Layer 9 of a small transformer language model trained on English Wikipedia (16 layers, counted from 0, width 64).
A neuron's activation on a vector x is SiLU(gate . x) times (in . x), where the dot is the dot product.
The model reads these tokens: " " "200" "7" " |" " \"" "B" "ar" "b" "ara" " and" " R" "on" " G" "ib" "b" "s"

The vector x that enters this layer's MLP at each token. A number n stands for n times 0.0027.
0 " ": 77 45 150 -22 98 -154 134 250 66 -39 -64 105 197 -228 -331 -114 -313 -26 -127 32 318 96 178 -132 215 -35 94 -156 64 -79 -119 115 -34 -117 164 187 -117 190 105 -29 -204 -40 -118 -5 25 130 128 -46 -37 53 20 -14 -52 -68 122 -27 53 68 178 -114 24 -116 -73 -167
1 "200": 60 18 266 69 143 -134 -19 205 21 -6 121 82 148 34 -72 -46 -189 -8 -128 -20 162 79 182 -7 148 -221 -38 -128 135 71 -142 61 -58 -4 37 93 -124 80 -12 -86 -133 -206 -199 -290 185 -129 -149 87 -225 55 -102 -95 -92 105 245 29 -151 153 303 -68 -248 -22 -29 -178
2 "7": -28 64 228 -235 -61 -198 -91 122 -42 -85 167 -249 23 -95 -189 -17 44 105 -390 74 13 148 231 106 -91 -106 52 -198 180 71 122 222 122 -46 88 -28 97 145 -105 27 42 -79 -156 72 -15 -101 220 -15 116 -34 -127 -86 -96 -208 -63 72 -109 121 101 107 -190 -214 60 -125
3 " |": 187 40 -96 -135 -97 187 -224 -32 18 -55 65 -16 10 -177 -103 158 -143 13 -207 159 159 218 167 -83 87 -48 -60 33 183 50 -83 91 141 -118 442 46 36 171 -147 20 -73 -16 -53 -111 -9 168 48 -246 0 145 -63 -97 71 -187 10 264 -3 -1 190 -32 -11 -77 -69 -240
4 " \"": 6 103 339 -145 3 12 -56 1 64 -171 -139 -134 134 -153 -31 81 57 139 -212 49 20 65 322 -235 165 -252 -84 -4 -52 -222 -43 -54 -163 -128 279 74 50 18 229 -79 -73 -96 99 -48 23 34 167 -86 -28 259 15 44 -112 -98 245 54 23 -45 136 -80 117 172 -79 8
5 "B": 89 57 64 -151 52 9 -10 172 104 83 -138 138 186 -225 91 -10 -58 -295 -352 24 111 -117 94 -296 110 -14 -99 15 -103 -61 -2 -21 101 -93 201 58 -215 166 -139 -44 -194 -23 -153 -33 247 159 -45 -55 60 64 -24 -9 -243 -67 -81 -88 49 128 111 -34 -133 172 -71 78
6 "ar": 80 -99 73 131 103 -350 -162 182 166 150 -122 -210 -20 56 109 149 -208 3 -156 81 -69 -116 -27 -26 -84 -62 -16 -203 202 -91 -17 17 93 38 11 -180 -275 204 -122 0 -57 116 -258 -18 44 131 -33 -230 14 202 -249 92 95 114 -55 -124 -55 174 83 105 -29 48 79 -93
7 "b": 254 -58 136 -6 61 -210 50 190 83 39 -4 88 -43 -178 67 292 -60 -93 -306 -14 -162 58 5 -237 156 -38 -196 147 -151 -3 121 -59 316 -86 -15 -92 -181 35 -82 -26 116 102 108 255 239 102 -140 -57 -86 99 19 -120 12 -124 -121 124 195 197 41 24 -85 1 47 -49
8 "ara": 35 -53 57 113 12 -472 -47 -78 38 14 -11 -263 -75 -186 -113 24 18 -12 -49 172 -45 6 191 -16 -185 11 107 -47 -100 53 -7 -182 195 -81 -136 312 -85 -136 77 131 97 14 -7 81 -24 17 76 -40 2 6 -121 -214 53 -40 149 -109 174 226 108 264 -19 169 -71 -219
9 " and": 118 153 -84 132 -64 -347 -36 -93 145 2 -118 -107 2 57 -169 15 91 34 81 -67 63 -174 442 -182 118 -31 -183 -26 -53 275 12 -23 91 -113 109 -8 24 39 -41 -30 -151 29 101 62 59 157 -51 -96 -25 86 -180 39 11 -130 -142 84 -17 50 -27 10 25 214 -159 -149
10 " R": 59 114 46 -175 -17 -12 24 226 31 17 -192 -31 120 -245 -116 -42 66 -157 -153 192 129 20 67 -250 112 132 79 -192 135 67 -155 -18 -55 -139 172 113 -252 179 -85 43 -173 -76 -154 49 232 135 -129 -78 -34 86 -29 -70 -9 -69 84 1 158 330 -48 66 247 135 89 37
11 "on": -64 -19 46 -29 -30 -301 55 77 0 71 -126 -230 158 -13 -160 43 -93 -36 -149 275 -247 -47 108 -67 215 46 -59 -240 146 79 -52 -98 5 -232 10 250 -260 -80 -88 2 -144 12 16 -51 63 212 -216 126 76 175 -112 133 327 130 10 -50 77 -7 3 178 35 53 247 -19
12 " G": 10 28 -124 -47 7 -67 13 -22 167 23 -36 -188 277 -279 -10 -63 58 -261 -172 66 -199 -19 5 -209 148 5 23 -74 -35 123 -59 -34 -57 -7 -27 114 -203 62 -296 43 -289 -73 -240 74 166 207 26 -46 -119 98 -42 -165 -105 -140 139 94 -7 270 -37 61 -51 215 13 89
13 "ib": 183 -134 -116 -20 -12 -173 115 101 52 -83 42 -189 -96 -53 120 131 150 -26 -129 -58 -115 9 -143 -167 107 -188 -117 106 80 126 30 -202 264 -163 -75 -85 -211 59 138 -317 -152 127 -237 -31 209 -88 -98 94 -64 119 -73 129 -134 -38 -134 -98 10 31 175 224 -274 -79 33 -134
14 "b": 100 -175 28 -39 99 -11 42 69 53 -115 -54 73 -52 -174 36 229 -2 -88 -264 -8 -141 245 104 -318 -38 -46 12 179 -154 145 174 30 218 82 -155 -88 -206 144 -41 3 291 78 6 197 105 95 -24 137 -8 121 -29 3 -41 -79 43 137 197 106 224 239 -48 -79 -114 -67
15 "s": 43 -133 202 -111 106 -454 8 42 -50 -99 35 -51 -122 -95 -50 -76 -70 60 1 94 -235 53 272 -266 14 26 41 -186 -63 176 150 -10 98 -108 13 -75 -42 16 129 -48 31 -103 14 79 -125 -14 205 108 -89 136 -189 -194 -56 -90 34 133 166 219 141 87 98 56 -78 27

Each question shows the input weights of one neuron of the MLP. A number n stands for n times 0.0035.

n150 gate: -167 -4 -32 67 -44 -153 139 100 13 141 57 -1 4 -208 157 -30 216 -61 -146 -103 56 19 120 34 -4 -160 170 125 -38 29 -202 124 280 -28 131 52 68 -62 -30 -111 -104 -60 -32 40 -120 -123 20 238 18 -31 226 97 -144 -126 22 -136 236 -202 -152 32 -239 108 117 -24
n150 in: -193 -52 -115 7 -155 -20 31 220 227 56 -2 -18 -61 86 -74 215 33 -138 -44 -45 -144 10 162 24 130 4 41 -11 -41 -134 -35 -146 144 -7 134 -28 77 -176 -98 65 99 215 -161 99 -40 91 -144 201 -65 42 -48 -100 98 -10 56 -64 1 49 6 59 46 49 167 113
Which token does this neuron like most? 13 "ib"

n144 gate: -97 -43 -20 3 91 95 -80 -207 54 -47 18 127 -67 100 -34 -146 -148 137 92 -228 -70 168 74 27 30 162 177 131 -75 -123 67 218 -44 -263 -61 -28 -59 -56 -61 -89 67 17 -175 138 132 112 131 -148 156 -19 -76 -87 -51 2 31 -18 -127 35 61 -51 -8 -202 -8 -195
n144 in: -15 -241 -223 -166 87 86 -48 -200 155 76 172 0 -11 -33 -45 99 113 65 15 97 28 40 -24 -217 172 19 -43 66 210 83 32 -30 -117 -137 12 -43 -177 -13 29 -125 251 64 -77 56 62 68 -51 -45 -173 -119 89 165 85 163 -4 8 -267 96 42 115 -152 -82 19 8
Which token does this neuron like most? 3 " |"

n42 gate: -121 114 -21 68 -122 115 16 -87 19 37 -30 116 -78 126 -21 -5 208 -75 4 127 -116 -37 25 -23 -43 78 -181 -99 9 -135 -13 62 -290 -94 133 87 100 197 76 140 -66 20 18 147 35 16 78 -1 169 29 -201 -11 -117 129 -9 -213 45 72 127 -60 -57 203 4 -139
n42 in: 2 -34 -30 81 8 55 50 64 94 84 -161 74 -83 -94 38 179 -59 -44 -32 87 226 -289 -76 -41 -132 -70 -47 0 140 -81 -1 159 104 -79 -170 172 0 76 -56 -11 -73 63 -185 -107 112 -190 218 -28 32 43 -40 29 -49 302 -164 30 39 -122 -11 -95 -178 -97 62 21
Which token does this neuron like most? 5 "B"

n74 gate: 28 87 -23 -46 -80 -165 -74 16 112 14 94 9 -107 -156 97 111 -108 83 -80 -30 -23 -107 76 -91 -134 -33 201 236 98 -13 71 -72 46 66 -139 -91 -139 -67 -114 72 -17 -31 -4 -128 -209 -24 216 201 -129 118 1 -228 46 136 -53 -107 118 -7 -14 -51 70 -113 5 206
n74 in: 121 -60 12 2 -2 45 41 -73 175 -49 25 -43 32 35 -160 54 23 -37 -28 87 -57 18 94 26 -123 58 14 -51 118 -34 -30 -13 -131 -57 -210 7 -67 -145 63 123 319 53 54 -108 -1 104 22 76 65 27 -90 -124 9 -19 81 -176 298 177 39 11 24 -158 194 -50
Its two highest activations, in order, are on tokens 8 "ara", 15 "s"

n89 gate: 41 17 -4 10 -269 119 15 -99 38 250 -76 153 -48 119 -170 99 -102 159 -4 204 125 8 94 29 -241 -18 -61 144 159 -67 43 -195 33 -79 136 85 -22 -213 41 218 105 -184 -38 -32 -57 -24 6 -116 98 151 68 0 -2 155 -72 1 -67 -229 -274 73 171 44 34 -70
n89 in: 35 -141 119 55 30 116 -98 -183 -48 -39 9 -47 0 100 138 -86 -159 72 96 183 -17 116 34 13 78 168 92 40 73 -69 29 240 153 -137 -169 -124 174 193 88 129 35 -63 62 -21 -22 -100 100 -230 -75 -13 -62 -88 -44 10 84 334 31 130 -2 59 204 153 171 138
Which token does this neuron like most? 3 " |"

n10 gate: -307 -186 18 5 -11 -212 69 -84 -14 241 -293 -128 -20 -105 61 214 -66 50 35 -141 -4 185 116 -51 -67 -32 -69 5 -52 162 -56 -6 -2 27 -38 -32 16 -85 18 -26 14 158 92 2 -52 -112 207 65 -40 -240 68 -142 27 -15 -32 136 65 -111 145 70 29 84 -136 -101
n10 in: -46 -63 -199 -90 -101 57 117 20 -168 79 154 215 -85 -14 141 108 42 78 -106 60 -68 -113 15 -193 -37 72 -41 39 -121 254 -35 -200 -196 -8 -45 151 -165 -109 80 -115 207 194 -19 -18 80 89 116 -19 -25 62 64 18 -126 -37 28 -131 70 100 21 149 -226 -96 -19 -32
Which token does this neuron like most? 14 "b"

n87 gate: 93 187 4 -78 -68 -20 43 -37 159 -6 155 -138 53 -94 126 -31 -231 62 -6 -134 22 -91 -146 231 -159 -102 65 66 -36 -36 -77 -89 -26 18 74 -44 78 -50 -90 -59 -109 -22 -203 -40 52 136 -47 -247 -178 -121 258 35 174 23 103 -94 87 -156 -51 157 248 -2 125 41
n87 in: 171 196 41 12 36 -55 -81 23 85 -29 -180 -81 -89 215 98 95 10 211 -25 -163 -2 104 -45 107 30 -114 42 -72 -86 71 21 139 -135 54 190 -16 129 -228 29 -70 168 75 -163 -76 -122 187 88 -161 14 -97 137 281 28 125 195 -35 -2 -71 194 62 263 132 141 -26
Which token does this neuron like most? 6 "ar"

n81 gate: -125 -8 23 201 -93 139 -24 125 -14 -108 -124 9 -135 -38 51 -55 141 -45 167 82 193 -349 -10 55 52 38 37 -36 -184 -33 30 71 8 30 276 29 -31 117 24 217 -67 -16 215 72 9 104 72 222 -215 71 121 18 -155 -33 -30 -72 46 53 77 -25 41 48 25 324
n81 in: 28 3 -22 154 -74 156 -71 62 130 112 150 -64 81 -58 218 -165 -28 10 47 -268 57 -116 41 62 -231 -167 -20 156 135 -82 90 -23 24 -81 120 -33 -86 33 -54 132 44 -75 -72 37 136 67 157 65 -6 -21 -73 24 9 -135 143 149 81 215 309 177 34 -172 231 19
Its two highest activations, in order, are on tokens 5 "B", 11 "on"

n124 gate: -53 -242 112 202 -94 52 11 43 54 -221 12 32 -93 -34 188 -204 2 -69 52 23 -27 -77 -174 61 190 107 -81 4 -28 10 215 0 -237 -23 42 51 -21 40 56 -134 22 238 1 -24 89 16 240 13 -30 76 58 4 -56 36 -132 190 -319 -175 -196 70 182 126 -147 28
n124 in: 79 0 25 234 237 -85 -82 64 -157 -49 -71 83 79 -66 -58 -18 -357 -70 -109 -74 44 20 -173 296 30 66 64 -52 -8 -42 -56 48 70 -24 -54 40 -81 -117 -64 -29 -109 -74 -38 126 -58 23 288 -115 -134 -107 -13 70 34 18 -170 -114 -123 96 0 -110 -25 -120 164 -15
Its two highest activations, in order, are on tokens 14 "b", 9 " and"

n26 gate: 86 -54 20 18 -91 42 -65 -58 -28 115 -79 37 -12 -93 -40 -119 -203 86 -36 -63 -62 -1 36 57 65 -88 -75 -31 -237 -264 -123 307 -44 49 -19 -78 87 1 -100 -42 3 -157 -91 318 -45 83 -96 67 -138 5 -95 119 95 115 -37 116 -128 -119 -9 10 54 206 -210 -61
n26 in: 148 -236 54 85 -72 106 225 -86 -30 -3 -69 -132 113 -234 -234 -107 50 -87 39 -126 -224 -56 31 -52 -84 15 153 48 177 42 -138 -51 51 -40 51 80 8 -59 3 -146 -35 -104 157 -89 -75 162 30 6 92 -181 19 -140 152 -7 146 -188 -41 85 109 115 93 94 28 -34
Which token does this neuron like most? 0 " "

n14 gate: 27 -176 23 -18 -58 -89 -86 46 67 -46 -97 -21 46 30 72 -55 -99 203 99 -24 -24 -45 78 3 -110 322 -150 64 -6 -296 97 -137 -246 -28 153 28 -118 -206 -23 -79 56 16 -28 -86 72 19 39 -6 -8 9 160 -4 71 114 131 98 -30 -188 36 12 197 38 -84 -106
n14 in: -162 -74 78 106 -138 52 -6 -44 152 104 -40 62 359 -78 160 107 -170 -136 -73 -48 34 -75 -13 173 93 -257 -237 -163 -65 -28 106 -124 47 -53 -40 -84 21 104 48 -128 107 305 -41 1 90 197 44 -4 98 105 -4 -42 77 40 115 -37 54 -174 33 -66 33 -8 -37 134
Which token does this neuron like most? 4 " \""

n16 gate: 154 13 142 -10 -119 42 42 -68 150 -82 36 -12 -268 91 142 -62 -59 18 193 -209 -282 243 -153 71 170 -156 -61 -39 -75 -64 -14 5 7 -86 -81 -137 -18 -46 -12 -13 -204 -28 -213 39 129 -233 46 -75 -129 37 24 -107 -134 15 37 34 282 -135 263 -117 83 30 21 119
n16 in: 37 -134 -117 -19 -78 138 -70 -156 77 5 -13 70 -65 40 -182 -51 -142 183 -88 15 -64 -43 22 114 -262 -4 -25 141 -89 133 -25 -164 182 -14 -87 45 47 -97 -119 57 44 82 -205 -74 173 -21 -90 147 93 -14 4 -3 34 95 -102 84 168 65 12 -61 47 -50 216 -62
Which token does this neuron like most? 13 "ib"

n188 gate: 185 168 129 -32 55 49 176 111 -68 119 45 -125 54 -26 93 -150 28 -122 -22 103 120 68 34 14 81 -114 17 80 111 38 -84 82 -196 196 -168 43 66 -154 69 -57 -31 -90 98 -98 66 -101 77 48 -60 -77 179 -222 286 -138 -17 36 58 -194 47 78 32 39 106 -159
n188 in: -96 -4 -82 79 53 -226 -102 -27 -43 177 -107 63 11 175 -95 119 44 -288 -34 66 13 -104 -59 76 -41 -18 -87 80 21 24 55 92 -38 -196 105 -68 34 107 108 -262 -93 -21 55 -62 52 -142 108 -175 222 -53 -14 79 -89 -145 76 -19 -178 -121 -127 163 47 81 -104 -166
Which token does this neuron like most? 14 "b"